Layer 6 of a small transformer language model trained on English Wikipedia (14 layers, counted from 0, width 96). Numbers have three digits each and are written without spaces.
In attention head 2, each number of a token's query is one row of weights dot the token's vector x. The head spreads its attention over the tokens so far by the softmax of query dot key.

Query weights of the head. A number n stands for (n - 500) times 0.00078.
q0: 495583445348680536515353450648451447401795605265673484413550502427630302640692587490413470617627421588379571413534488542378470222502422517465445641689639372604482572399439646381493427578473477583406401278618590449479710615605545499363356567546701552623521692375443540532586412580500568582
q1: 454622505251383393532454331400500472440588501500535401450517485482686428541607598552450367544527334700594275615384591640497402361600475458465535388491527437630509438520602600538615380529522556627446363420640481530430482583581470538400408494538588508530265558460522520450604464489523483601
q2: 356388711273723283752497456466295461402653519486502534455576475538615308645516490562741691586423257489461460637439517531264341403502511592571484289673450612627341465446545680534631436386541453468478386378611573647576661634417590536521592535578382583667474753388504373381412325497678563549
q3: 698611587660583207461388396604542573632419670553429575676551436371478395354329551469675628592434693306187525412683232596659437563282641457457470366617488745360224551471384578647383641462266601418735455545519622595602321404498408426479461382438487525264561361538388315342471533501345591531
q4: 440460429257361588565668595412397452429618590605551458679253309443499486692641467598348474585640479635615580695483603382276492590489539500533482442401555483557658458522528530444459463518395455525252591447432565648390488425361586755403553377561314316511222663511589536293451440317575348462
q5: 396415658224298373572476464424323597406474340403702473256284540402572509620426270490423537573715272469870382574354737516591547513617462453541423394440482489516544452507467581333538562585776373480344466569380678459362614468644579437339455345704414424483508561418683638658254266337629424589
q6: 617309358369374567619579368833672421413523419503550605452543680326562487667555479524410324481457225589662338614373740591439579439652516649378401529248547530558974397780618454672509307492505534371313518545793440752436514684432449521498368545748431453583233698542527404405594536394656255399
q7: 401630635326459447628486487449271564434550541314569685416471464582388548587416502562315462618611448614583654562381662375352442444402481723603583570378497476558430465452586545495653203359515350453513518493338480845594500512509585574538513524580446486670536684473488683336329242373611470500
q8: 561599392443687540524336361571567725560616355446615534304569402411577353389520533282589509480619156383686417160464361454533572308434430614587591504600381556596668510646597544251368640521623486725237444263524515389510746522660120689475362413652588450540479628313520414350453618364592589473
q9: 683618573547342415548440460475646459455385492518658504556652395424570305355416699596379449388437574229679421585533323521581533440476308386344604435494429578534351518654289677575505395444520420500548547321533365516394467459554338379569756430475358305614460528399529665434521469863651400787
q10: 594724610925503525461507485397633423711474455587555695462240432396608609486337465646450527870614417585441614289486420416505610430583269382245631471555414505583719457659297300466536602438512496405345656629351566561571525519460658500604448402371495463540712528460501399462459384386529425458
q11: 318474589424559667496676466471400647474325289616432571441669254637482626515607425497604402430568526651546352596478604521449331462687548428406701300406436477543265371702255568458389455675539276527498441443387640512288538551514384679642466447533488376539386528466471333577562467485580547526
q12: 672614621536489484452653605517660715490426452561443669415515576445675394667469561512736482724415586442693546516580535397214548498475678565551482586692324687322505467656547433547531361547625459557632516703517542673378499478514320701298641598278440334637376440468460488665451594609344670406
q13: 378492554428449480316551473661393537497359663260620655404442514653260439782665632606477479562440444496667424368514400428329247651443340412610504644580647626561471438492428618474689708437566441458616306451731695560414626496561546483442425577493455485568450657348439367720493491363559594704
q14: 487422546638507370504491536490431391346595713625291424394407414691638443482667685319730416601498331534477456612375565538485353456566319310633537549461391481387391320517415421452433488190492490447678498485583370697393481606538754620464550401366438354444532370386647483369661517443475383531
q15: 479574520608553346685260500751489425458579331383587592420381762371356479447503614391503707645629417344438570491372498494370427463376545538542539483525563540399201610221516411481653634311662612651616476301542616356303654509420550334643555527479506319275289503364651362593514497633593497469
q16: 551485446451525517355593567400524498563453434578457459491459546506508461555402336465491593456480695556348639442486581518558623523404426549453440585504588335457366551648454386330476546464480591632505635582371403541650392444460472454652519595470489508509637368583489516479426444536614527450
q17: 493567602388745385764325431487408450377651453475492367481634581466551247603455555519568628480558392642466457433475534512401499320473411670576515503563537428580364591424449573420534387444443492394509409316599366449483556584512496501426485592521402494591618659454516507445432381527592644603
q18: 608392491414462505488342496774439509466530381455646448493395332392486576723324418444260455677467371354327635618502365680618546523391328429302353569681589692503765443498296601412565671529434141527407432453701539677482546565551588409425433370645345654661421712362284674472564657521712498486
q19: 592267511517506427337659512442467501380410376619525586517584530452415661585587548458702504648389597435371564246494525549519460340405302773465523597378370484462426383435420317481587492480729521495446578457498432389541655549600438488520564451449539455495431424473420473464281637554524644360
q20: 505631500390554405495409353594354634384647529242461521409430427482621358476481707581530318469555484517446476459477530482501327331422563531590567527731731527523536671591724670567719351401646428570668418529443454611494486547565608618354294657579291689561436786449562485389404347497308524583
q21: 463522569366505500456421519419378477532582476296595394485640491758504454430373214466422309494389363511370460468452471524612475474532341534411710499579352530477471467540402551297528739649421437504639280371533400399310408493578330630407647502529663425394776400580570554638410682444502613228
q22: 538413298511539507377668560687534464538542249522270617416489501411523611475648593654602600255493225451436489534511501441553573540507559464359565548530517426483482478312501503605532201457338561431560447521516502534683803590244543386345613531505593738554437368477492580630409489552552436543
q23: 471544650339571521437588384592497639625612585279469678469489384625733610400683534578352385466708607497452521393449650633486464390378432612461297386557470408503478343615581600813748348580400513718416504520635405780704606479500520675365411499419420609526421480448364600534579548585496523535
q24: 724561522396397552594375472579559420590623481230500128580382532599636548544618458535377523609639633569547495363478437381389274293784466499527247693611444280323491450254548506418408434481562475388307335453652512568295525558418540449546475359731601469624356624570495486432479233386357699593
q25: 635313527612693494481578657452430398566268476308467575501542398771515529340446698602545445567445554379380376470539256617428711438391431510538393465679502483704335639520454552479590667397277521375562506664492702492541562335574392485535608499369240675385450268756567393555483460596441490523
q26: 570411417470347482563161453474495429553379531624566450472324588574263695400314527503808580733399497548443447517520431571432458542390387580606497402551510471478398376455528552352521630656483507444468403497454715595600403475617504719611644662452591520676544240569299453448337457610621514570
q27: 509483591508596393348478362489443354592640519425471549567731521604539764547694429249510478400510748216789650585565631489470486560581404572526286701438392568432374456476561340461358397492546192431505479490291333323568497278414480474509611438571409422502564462540422269482388487645562432435
q28: 541799465542436452472703461375426481579327462484406498480193376638580530591531524446665466478543495385513610333286616438510492610692501469453429643754494736428486577725428624427851431663390696482511429469206592459700192574431578409416475410497457631409416573587310489456696528752402356561
q29: 528539174558767389459509665414627348544271669581550498435619539466641468640466520417525340530512521358507371329260499388526328610383487563476439329366434741361345636308463384477186477647368506661438705557578462248454552390483488508596464697379573533686445405340416362412517655524307512769
q30: 492567446476587580782575585480526358496507596396371568616173310645481320481593521466472493575322377420607593667207385597671581428415705523281395542382203716483518653588617417614521277608393444504429407565550528365530697432464578814550516466498723569654510508345558488647510435457536388494
q31: 563766247390675466515631464552431445557759516499408455596465616606499326433534533520438389318751466852624559674368532696612651421532797570673412422578416608521561530525470638470592507693693337633413511606332368565546527558603615577448466318616567523583553549734409451461427513580546410611

Each question shows a short text with each token's key, already scaled and adjusted for position as the last token sees it. A number n stands for (n - 500) times 0.0031.

Then comes the last token's vector x. A number n stands for (n - 500) times 0.015.

0 " have": 496376411376665717399847644316511348569425507586438495429710453329322315363685644563568602557473
1 " forced": 608388565480667627504752569356446408462480510455442466412665451434331356373664587594622414600461
2 " children": 632432598360679629459802622331537368571438457583554318513606324418267467336691585616574512523539
3 " to": 523460515347726724525893604320429399588471439575592362365728465337295337293728641534528519619518
4 " live": 446596612450654602515724583441439384548412558557564417529473464463371409345611536594528603480491
5 " a": 368594631386747765643849562365385451625466546534521410412628513358260320261691615635454598625477
6 "part": 492628491488648559561803656371416363507523459542404453491521440431333487309698529582598488584385
7 " from": 549706651269820779579843556350392381548442445509376487463667536357282295223774565558407546588449
8 " their": 629668711266820760517844631378421435597407469519433624515584548363229303303730592647523551551460
x: 498521505581452458606603533438471576508578525251548565513494553539435482490521519507518383500536307578619476456411545493473559420470515791607454348515445503572529462371556735404375597438547642500599486487537453553579466502436465478878519466645595474542430508476344542569591486403542472465
Which two tokens does the last token look at most, in order? 8 " their", 7 " from"

0 " financial": 495378551463702605555747606396564431505417444522384489328568405400255385297687677485598499518441
1 " support": 632442606495647642592787656408480433522514485553440488417536381281355409294606639498523514559498
2 " for": 636396469430683668610755626349415494507508552624524479390746436316294401339702621496547555580532
3 " care": 484443558494642711528667714393520446498486444495620455541497477341481341354533544495555602550567
4 " services": 439533592412707623525752623332486445593510442567538469490527458398443468320607626579602503537501
5 " has": 459592548322661760454820655368563359602462499585491460440571482330342347346650644551558608520493
6 " also": 497524574407751715529792612396566306612410457595451516445469559317391353332694581571463668462502
7 " been": 570565539309743760555843515409545296485450526616426542460581472389400321333635515595468630567473
8 " min": 566631571428587605534715546424453316579607553558536633687560551482350374344614590431537398486412
x: 573534568343497471607659488593477628453619496246508570446481477591621659566373416540474451562550499681469450453510750509540424592527559627613519669419498474494438448410618647442456443484729468529432476499495498690443611704743468554595443431487580324478565507538338493519539514410546475635
To which token does the last token give the most attention? 2 " for"

0 ",": 447439439421651600561769650365373423575552550578396578455733387383306390335638593523511521554504
1 " ": 483423476527641701607708632454474375505486422653521529548559537569374462423704603441450596603373
2 "ir": 632431681462618623531588641366326294599559446474579424478629477472236441296612463535515538443462
3 "rit": 538418586400680570520668633397357407588452540433526430527634521603308457199700535541458613603519
4 "ated": 518473480471696594550737654391354377480489435546511465515560437487341394249640531497507630483502
5 " with": 405502570361682691573810632355402365570472502585481394449673444364215364312693602516504583585530
6 " Ke": 460721542429624639512708662354398419517549559466387463519594506516329459315647458563577546594499
7 "er": 525630537468544492565755608381394328599571503607393570521527620525361534245740492592647615526541
8 "th": 537510475467633599585734535441384355545565488550528595485500499546371416227639480584535646543488
x: 226614461501498571533614519371510600441506626305601496439528560443691523477400500297516293606513374643456511530449664524529455394348497472624602423532517450451574551506589604343522433403531566576423522353562471569596557546416517600658398429682451438513383535559512572370512406433666500370
To which token does the last token give the most attention? 6 " Ke"

0 "til": 517415427534639528557749635344434452550613495512415564439564491441382409325660620447500630503565
1 " 198": 533481371536633554582708656278441399525565561602462475515556469464436444346656613488480649470511
2 "0)": 550477484429592599617667682326450378569538518621522525452590440377307495292590612498522590524490
3 "\n": 489392430371592609576697756363435384532529569600487486558589319362285426411589517561443577567509
4 "-": 497553546296683663529842636318315380575521485468540364444617400347276346301636579530476580616521
5 " Sp": 429590548461649644555673652402382387538536368444408367603685461424389536314659525451484559611506
6 "ouse": 476566556381797536682804595402473389567404482454405409569542375322291534292701431510482547691487
7 ":": 518559556346716617606876622352403403578573451564475395464588420344236404394702566604499496515467
8 " El": 647649571333655650474732663338433366549557530393601643619579448464202474170641552600529584547422
x: 381573516609382386512702500537571442494357506351471525457453356498509460663474352387471424354634433773464537567449593385576629456426430643618507493521383495536552459429460575521448481416511614552676331481473302539548597539444457564603400235481516451449436443345404617409671460419494443547
To which token does the last token give the most attention? 6 "ouse"

0 "A)": 499506529455585583614714661386472368559557526618410556426655433367228481326626605487531581570491
1 " created": 552468529458661623528781659359430359520503511580463553450608375338293394360677610512546576540560
2 " the": 572382491416772715547866664355380405573427563527481454345754465324283311254682604511475498616506
3 " work": 497527566370670685457823592326483307520438496560572401466492430360384422350624531547574549524478
4 " c": 383527549492694660498698602340435455453455445610577419480629530471356415317582540542492576598426
5 "ateg": 408515578472532596559617606510456370496419489504437426594627611458385539317563556400586503539499
6 "or": 535463473509544595517635609357451427466529482608450519452478552537425514388573550550671598571503
7 "ization": 513502552404625517560753629455503382469508485513516472484466582500299514319654572488611581605463
8 " ": 481552495501645725627726622446534359486470446675510493472550605552397456427704567464448642594366
x: 417574740562376504601586593479534708498530523185481565482595492430496630559379473527421518468473431547569578339619606355593513477473502536585426500486438490551447558474582613448505379483644542599327550458527342615496494791468570488623520541425469254528372450464378633476516469562616513406
Which token does the last token look at most, and with what share of its attention? 3 " work", with about 30%

0 "ed": 469494465488610594588778641360429406540533443577473593499608450410419431356678580531605565559584
1 "rid": 565425522530608564490799718255459429547507481496466578460598433453347374284629590489589585581614
2 "den": 554440502464648567556685638270423435511554517553503485497558458505340454278663553537547649574513
3 " Chief": 477457630452621533610808570329467394520531578544646373413594411413234445263584549547598587625453
4 " Minister": 392498594401677552604854634439523333589433530577557405494536423364235480306689543529563553527463
5 " G": 362703573460559634535734592412412457537573464604460425602630503431382480247588440529560554520433
6 "N": 441680538435671538561713542466350445583566492642327510586586620460437407295575526552573645421418
7 "R": 603534562370649493594731609378430484579535452576408511536506638469351429264685554533644658511485
8 ",": 624600569270705611608773621349374431585565541596476500439555488364377406325646578535475536508506
x: 452573622562387335532475534470443486412514578271557549480491509481582566605406471529459446494512512601643493454465596410610514500505473721657445421485523479501543572423522534526367660506531542566381560502560453543402456441536538430948496476523519519490227442497406471569514587403558470505
To which token does the last token give the most attention? 4 " Minister"

0 "6": 499479425503608572566721624338324411495556484567504530539580454551348427378654653472481588492458
1 " until": 577406443402686594549789564391481431623541527522435485384766406339232334340668614506499509543480
2 " May": 583471520519683609543772543406472396715646604504576360374537484335335453263636581572504520508494
3 " 194": 528540450475581570490752659259388402531531601609597335427603443504387368305603542559526556398443
4 "2": 502532401521623579610706569373393393561527598573524537434549536541475411289515550531510570512525
5 " and": 450463531285696632536798624386399381601535514491535430445607469397280336341635591502493508541489
6 " app": 524583566364694577559662644481492351413382480538327483583587551460368319294611488425520557527462
7 "l": 678481437467657582494618591380439442507512455562514428612578463476450470398552569488506489472441
8 "ied": 498519472417650582513751570440421427509521476401483499492593482473444363365587620488512531504562
x: 407590489453464597448463408358354476474486535218548567510493508522618462501382509374478358538498511595630404419242651640439426451595482665534579489396363637449482523378641644428556593520498635503482368524481584618454572678458519502595374414546423665608432534368583505440505431419555367395
To which token does the last token give the most attention? 6 " app"

0 " to": 473398430460669672531846631338402407585502473591395558421775425332292373329708635494543527624525
1 " sub": 711335630485727568576647615399373304636440519550478523454587423456342427279523551462381596608353
2 "mit": 632474636474684588445725546352319374616620494488620389411598453418326440273624599553543591482462
3 " pre": 481478615374640593544531547302436277498482482610707307556621456411298402354533544431527530545500
4 "g": 348551590563557611376616611444380373598617418478621399585487491528427512326486589481589508486418
5 "n": 401556493507717620558613582474358411578522503587459419601629584522484406307569471534562581539482
6 "ancy": 458572522415620526585677590332454406554568459543400557579442515537336452175599579551558643575532
7 " clear": 578645619461640628528729576431409440543453491481402509576560478433304399264644518511579563580588
8 "ance": 584532528457649532525807564322475448480547434557522554527451486477386454241637597536566588584456
x: 394530520481427493580517515361329664419448548389609498351495438527491506496383490396509292507578350543486448437245668406457500477431595673650502440390485584487474632386727604362491424383576450410447500435470518414509499559455546509601480432515431444573275518494468566407431311431669495393
Which token does the last token look at most, and with what share of its attention? 0 " to", with about 80%

0 ":": 500517445483586584542767700360419448511579541624434602510690375428239436416670626520543523531530
1 " University": 621402565357677615528695701402434455549492532482476460446554362438209497311685554537493674512521
2 " of": 570365456422783668590837634341422461559461534540517460375778456331256322234722599489476531519485
3 " G": 516534631491570635517707622392387436578589459548660292568620482477333474207573457559531564532415
4 "ron": 398574517401669529585575534344306415525447608600640407533584623538405437244575507554553639534466
5 "ing": 492473517473605563554741659352397402554506439639538438467495596505429463324663562577580647575583
6 "en": 506500517509656638544693637367429441556499487540478436484493517546366496344687508579519676472499
7 " (B": 587629525413673576586603569339411397575502532599393526618592547620376432296624470541422615515489
8 "achel": 672588520322706666653711531413440360570412522485504665655531549407364464152667484455483558532468
x: 293564535400504396505596618512508410437464518365542498334479307504440635618559363487534360619533307626433443582383539576673388370316489650469467510387474518437455667425474661397490506542529419507224509312497484542519550604503462511554683451581539459527387477412446563493569563411499370480
To which token does the last token give the most attention? 8 "achel"

0 "i": 473451455455634600553741689319390402554522513595446541456649532463397430313659594472531630585501
1 " V": 560357531505637589459641612397346430522541446539485465544565553629450443382647587392518599499451
2 "e": 551434543539645643593568678314299394549515478513494486553580580583540477294608484469453601543560
3 "er": 577486586533578544606651599359337269607563486630609392492559654532509564234685529505609609509557
4 "an": 473489543424633564587683619326373385519519483660576414431533597565389512250697545495575631583491
5 " P": 384567485516645597488675613433377460530574492590403436580579543612400463358623507445546635566469
6 "ul": 447605600494607514606505643471291451598549494464320410633546596604438514389631534453482603533468
7 "ip": 570547473443644458564527680363289443545540440498444451522557640557463523352632581404498605497474
8 "and": 645567451467594538484635640395385389523510407535528558555528542577417419366608509537486621489447
x: 372449452340432390448619500460529679417409512276629638431486524458420574501403490360423355598586477622462386422447488496494475540655455557627647391563512480500447570343644476423473578543470565459373372499527421531503568618524474509597526503536250350562455575540449715414560512340598397277
Which two tokens does the last token look at most, in order? 5 " P", 0 "i"

0 " brother": 546356589459646621614747562293510319481447555518365485449543385356365426244630503586556555479411
1 "-in": 617379641452757574568693572336334386522529495512508454425577445539398385312634625510478601580442
2 "-l": 624480579534630622552695601347407436563544409557564411494571478427394387245641615499573573501562
3 "aw": 547493586443645555507606607315487318500523461585647438503578536525412433354667612494624595570505
4 " of": 464440522369701631588843621302405426589513530568608369348731482375301355266725598490494539571506
5 " the": 418574593347786726573858637336361437579418551520534367371713523361319297233677605523454488578495
6 " b": 539634550445618579630590509317430332507500500535412393591595620476358483345660479374415457640384
7 "ed": 546685539444618580579673555443319371598535495449395524612513509617463420234615528527503500543439
8 "rid": 563593529505560495438756694282474431539489464405551474587564452532346382283565560494547516595589
x: 446545447505502517424593466474465545518360488295523452486312483523576459591348516530434370393641275533465435463381716541434542533435409566431643629538418454424470615354692586465440548428517359418487339573550633497388487543533509435422308396559468396592394630610532619415561381352611470387
Which token does the last token look at most, and with what share of its attention? 6 " b", with about 50%

0 " was": 497405498441680705511841535402536325582465545627404476477777338335368307349559538575524541545523
1 " announced": 568452571466629563569775556442471387484440473577427449452610401433395428389579554539535519597550
2 " in": 576384501404723663586834616353426432571512542552527437424751403275288380266732700489497580597481
3 " February": 484567517516655614593817549443510339656604544551600380381499445299308433258633609598465579476430
4 " 202": 472512430456596638589770676385460407565480600580560451425558433451398460385627526541478600498428
5 "3.": 441564438363668653557817649258496389591524511558484458393621341357302362349534587532535536496513
6 " Pr": 531605513396691662543708642394386420509470474476336471505598454525402358383656477472488551506464
7 "incip": 612578489453657501644672642326489356469438485574435494585530493405323494342595486547471614540463
8 "al": 554559613420711617660718568430432342559445398576534474521555553418346457352684567509553554523485
x: 369529474469554480598616559341561536412500593352506572463364553504463510469424465428370325400670453665479549467614462356459577505484526581654525349481475751598411410471616632509495548478607607580398427397460422491433572754391492511675296510607538497470281457529475531444602390514588490403
Which two tokens does the last token look at most, in order? 5 "3.", 8 "al"

0 "en,": 438435455414643589550755633365391445571539553574383559465725374397327406359634586537534534533508
1 " Netherlands": 541424562384560592528736662354435401621553608616403436495657399499299433253609598468583576510517
2 "\n": 483401428381577610575725743352435363537535561615503527564600330371297418390586509556456583562496
3 "-": 527489530295693656529859617320310375568512478463531342435656393331271342287637567537490578621509
4 " Died:": 464588600328713683681804548475352562656460420462600381489659412317337394289633520510497605521595
5 " 29": 454646507436648584506759629386394528454458525566442410464596465467333384308714528563443544409433
6 " December": 537609601426734626564806536495403425660535627473424512428494514418251416276715585655368542433375
7 " 1999": 501554515453696595550729633356400483510482487571524558489557473514386459311629585615505505497441
8 " (aged": 529647542267685756591760652366375507560385414450468630646539392347330314253614467571531587421596
x: 433589521659550422557662385628511458503586515443475525521424485537610598531563511444439524559388323611567467476251649514487527551393295573496511293519360617356433418551730624396466626567463548378422420505488550469578529486575484481587482553523555423476195480395361475518614479437574285461
Which two tokens does the last token look at most, in order? 1 " Netherlands", 4 " Died:"

0 ",": 447439439421651600561769650365373423575552550578396578455733387383306390335638593523511521554504
1 " there": 627333512494664658406812651402392367550565477595429347425677494406291359225654627520463555477407
2 "by": 594416511379711599431756615226369358604440517503575391399675420469318413256667544548607551582521
3 " rest": 436484655480656635519714622380401421534461490424594351553559367366321388284586571552462589580567
4 "rict": 433575684462643628562756526445468395516522428515568435541629510407323385294632578537609507539537
5 "ing": 470476546435643622539702628333460468522481405584511460486565550500371422360650647552637590618540
6 " C": 481584491513650611503711613430424507531507481588380479540611512621375499334629567506487693580458
7 "B": 572586522397591493595649505446377305632558406548373537629561653492286459294650525517579596507431
8 "I": 640548448395577458537667515494356381554533490583510597573492603623330447295613532561545738403404
x: 400521538385378532724738399448437729546445559455663554458608492519525739511547505426436254497547412601578367510463405484477474434489556609650466635510506493454535508421545415412551654450570473499482565366394556593420392570482495653584614422643335503493344483353548648389601444470615519433
To which token does the last token give the most attention? 0 ","

0 " 2004": 500501466479607647576725625320439325496506557600436500485557442434377508365640587510545584511467
1 " and": 524452456356628602521788622395427369560550531533431557465667416369314378403637581513491507541500
2 " the": 589382478417768721534867643351380419570422574526484419354761472348311296266674616512475492593504
3 " Viet": 448552655488618586541714513491425248494497558505624304553616426497380474160492509460415543417377
4 "n": 455532536569735593565771510410372400586473510557494437512603612470463424148527395477511613461467
5 "ames": 432488476538697487523717616368429476512507534584487478520553600499318516300578570547518580600495
6 "e": 501530505473680614581742612294401354480475472570504458520522504522369431309676499516511628573462
7 " work": 546588538418646676476766576338472321507444491571450579562410480448444442375612542551596569511484
8 "ers": 594509581436719599556759591262418431584471499596491543524490497470370506288646515669561497540541
x: 394584493440504408411538539263488461418551492325524590372458510529471574526406486473557400518560339583557575468468574389336606405504603626660473359456515521495435486437667468464315539442554497407456568372443338480544359650512472610623420376542562394600171482449513573530499413378669439458
Which token does the last token look at most, and with what share of its attention? 2 " the", with about 90%

0 "ophy": 503413668469667618669595600404454359546496467558383493490653407438308430269553525467519653438508
1 ")": 546448511461611613582698707370411388576544522665440540432653457395250480304650597474484586540487
2 "\n": 493398449382583606563704758355428373542528569610503535553604332367266424400598527556451580574504
3 "-": 540486538307694662515842647317301377578503486470528357419652408339242348280649574533487597614517
4 " Occup": 452530632366719598608778580403493416560394478455577375505737440271274464287610454544616553612568
5 "ation:": 481490517358723647665851653390345436596517493568524406493587347308277354337656532578472529486514
6 " Polit": 511654557381635605691685590511522339463431535489436421644524436385327504361675519501508571453476
7 "ician": 602646565377762536592808634310430378479401473503416527588477441379244444180667494612522544496457
8 " ·": 565554491343717669479793525385385390450502458562533620621533447493235423312572531608529565491361
x: 480611471561420503585596523425522655533556433301507580527521524427571608501423379427317472464520341678492542555334515335464523463465447639506491496407588520419593489521662488434510365472475414407366550442582278683550473541426490541638551331522417399567316317461370619575542263438579473543
Which token does the last token look at most, and with what share of its attention? 4 " Occup", with about 40%

0 "\n": 505467481425593624565710761381429382528495570599504593596649303371284406390587503567454543599519
1 "D": 637458473442741544505773578411346401647492522544435464479619531414292464265704424554497594556538
2 "utch": 617389666426586565521698569370467362499384431395542349522643405365252421252569500515557503486516
3 " politician": 519474595405665554705791614364501351525423507596571395521546360350293509281684551531652541543407
4 " (19": 524554559399719712607754617328337510519411478543491321501628434437442392325650562535401615523536
5 "24": 427558474517674598596721554352295387509521461513491489490611507433458419286566563566460521497506
6 "–199": 473611491414620605629700538286379441470458486553467548516579492567413391308635550522515579474466
7 "9)": 559518541387675695707711588303383399541516505638469518506571466357336466234592571573514578505436
8 "\n": 500586420358662645617740731326466345574547528598537481464435381387320383343605513609435651535457
x: 636559584768373498407515567625409580471506521231560543427512547549561590574365460404496520528558388587577467485420450404495456482326414607644435709531474538449548515452468506451332590477599450521427524467484397575541633648415511431767498470494498402453218462476469464542511662407628435407
To which token does the last token give the most attention? 0 "\n"

0 "am": 498450483469636542575695666367467345586562536592391550471549499500329486320709596485568609543439
1 "iz": 579445516446646518502643659372436490489505499597424497537581519556359455328618604495511639511496
2 "har": 614453576498612579620620660335395352516499470617582478489588498550331490313659583485537608608478
3 "as": 555461457481595531565746637355396462525556565581570438441598493506345494296633622473502557571489
4 "an": 468499541411603564561710650301394391524544499659563379423571586512341496295706610478588598602463
5 " \"T": 413534562461617621562639608437430442536499539569436455530635636544324532280632516551551695658564
6 "ham": 445572567456669665644683631392349384646527567445284449498598537423252462209657504526468646622550
7 "iz": 553586494420646472505665610427380474511497510560396524563506587526363465345597518523467630460504
8 "h": 650559496471623643583675675426342392582517425587559596573519476561405442255659497553485617569488
x: 206532511335442541520476522503499522286336578205556527519602601450570563628569555473486488511587445666555555439395502562587496570561403543647672365539565605548557544427576565421355530475536581616351426382425306533536507596470464487619479398611435417460395604557406574480555500335616392373
To which token does the last token give the most attention? 6 "ham"

0 "a,": 446429436406650595570768655356401422562524546570397571464728372395302394343642607520522523555479
1 " to": 586355454414680706502850628325381396598510459556426471414793450358297359308708632469536516622519
2 " ent": 635404693462716613546643584384580364455389469535612325499623456466437367303641534418488600527447
3 "er": 522471557514550643538636601421446447561505505612625440582547441550454530339622518541617533569539
4 " polit": 417516590417642653607641603444506374474431511531556347533508435457377513365649556522552500472368
5 "ics": 474566497440703561606716625301445454547483487588514484444446465524460485311618595569488553487510
6 " and": 446495540325669648532770606390415396570529484529455435470540458406312370377628596522462525510504
7 " eventually": 621568593365722669482789555309526340571489491570487548418485534391310394257669624584496616495424
8 " makes": 494545567443622652531737582329484335477506503505535560506530511473429393403655538528508510548505
x: 438510652564551512462451468478482401533700478114481564505485356565548444522318418456401599539587473505487502549534673431368499390464493625624529621483489674439476591410513622335447515391385563412405501476432337648427535650493455548661454403574603511488477402522356655517349568461647534541
Which token does the last token look at most, and with what share of its attention? 8 " makes", with about 40%

0 " 194": 490406412490521578509685632238379412443496602644461461528588475541402402344572611529532550428460
1 "5": 503522372497599615571727624322354426512544551606485484527515444509412424312572627548482565499516
2 " major": 550459572435711577586721652336488371508420521495532460423555463438269322315644656502495660509481
3 "ing": 500428502436638592559787650337486439519473447584516506435555534420352436371693657509610606625571
4 " in": 438481539359756697595766647339393434566521545522585342399704419321284399244733669494461607580458
5 " Law": 319604637438647599513687592455506389544594413535436408510528522517306545301694610497580558575445
6 " and": 442519565299695626541786620389410395580566517525460433448584478369315371352626597494457504506488
7 " ob": 670672579489636666534617591303413319490486552431475524706567556449404471206553613403527482507405
8 "tain": 654572567443679588531680579334386318549536501488532587600493500444402426311649571537559538504428
x: 395527483452591508515593466431345443563599485227644649519353337517471612395353438508449422474632532751410504449400577459484465482509466670699506638538406435477530569300546594481473506526464426329475414354477495476428519477529486443583503500656520511668423637384480752437439519541614512342
To which token does the last token give the most attention? 3 "ing"

0 " care": 528483608516635683558550691380510441497501457511374557492423481393516378384519570501511630558592
1 ".": 534430392412614598505775714288434425611532557591421514465721343343240442381599576544530533560535
2 " There": 648445498452697676367859653377404426572563568570544246375750472312310325259610567567489578457442
3 "for": 456448484421696624512653672303362436511422535534635425399618456408251404398702535594609640507526
4 "e,": 468494477331746661556834664310399406579516545582638389353702421383343324297669565558516565528511
5 " the": 416570591335791744527865666356383428585408567523537367367728535379293279249681604517485504614511
6 " sit": 482555561485648679477761596426489348513513488626411482622530487420264379363631644559483551501452
7 "uation": 540557600318738594513888652330532394544453481575466538409458490448273431316721537542652484568459
8 " var": 685575410484676578484689635487443443450432522536581532623605476489358476353545466526497520422416
x: 556585564306291497475624554563454616581549574263564480423447607517444512497384310593380632455613456520327531457396535362366586377542393570616505568488318623476469438548533594456527521512563405663492413536561443583474516540500403474435471497571344364552454569328290530497469469343637391567
To which token does the last token give the most attention? 7 "uation"

0 " '": 481488595554614729540573556340366413501469510518356497475584470482418489387547521617445597519621
1 "dom": 663455612412684585517596620324393385636552549468398532470581521432365548281721538579640519594617
2 "est": 631494560504635610565653646441437434600556503498556462501573456488394457313653526586549686544610
3 "ic": 571484564458648556627617602387389444445490426591586455512556513498354492349679580519568624534495
4 " car": 370531631506594625624599566386497320484538510506531440605541563439388467287607542532634584570473
5 "et": 451473530451625547545726643441364410540497504539504435508582554524384523300681539538564653575566
6 "ak": 516534529509640575606660587330388354483518472527462476553556524506348466314603584513561644483448
7 "ers'": 516586608408688634586710592281439445508436480555386523535565528529339401305678622585557577579525
8 " prov": 595605580490638672521733624440497335381462418525533558586534564458476383390669627438435497530487
x: 294588528461397510563536446516501531524532500111553587435469519476395576558527344521388676478571502647490421566361633407493560546485571687513494605460445653520399603344580572478379487455590501372381607553486564614415463700505535550633513441519664327650507677507415529424328614511515456479
Which token does the last token look at most, and with what share of its attention? 7 "ers'", with about 60%

0 " 2005": 491507459500623636575723588343421315508523530611445490493564490475398514365653596506535593506463
1 " to": 596375445412679697503848600313404385591518458556434454395773460343313376295712617482535516607524
2 " 201": 610525395546588651589760628405439405562504533645540481446517438442350513366638513556493606583496
3 "5.": 532451385415680631542802698285433438595516520575547464413677367340264433383590598542522540527520
4 " The": 450521527362768731529890668387389398582444587507602340336767531354283315222689574515529535605493
5 " goal": 435634648411682646586807603366547264440477555506386389513553399368317459344613524499567461567389
6 " of": 436585624302764645542973594311388394586437507544431397382724496368222290250730602571476522581528
7 " these": 513632637277747703478911693377461429563316437564405548425625510351171265295703665554568591483467
8 " b": 565648490440588585618604503328460335484489505550592547613577631470353480385648503396424439639398
x: 409552547392351494567713406486476609533550572178541564416582456464491647607276551489344624580576355525464472463593846395475519442520538547509562531450471490471445482534522523487447432434520569567284485375579239498381602535404585441489411476604514466483611386511361621458484540452485410648
Which token does the last token look at most, and with what share of its attention? 5 " goal", with about 40%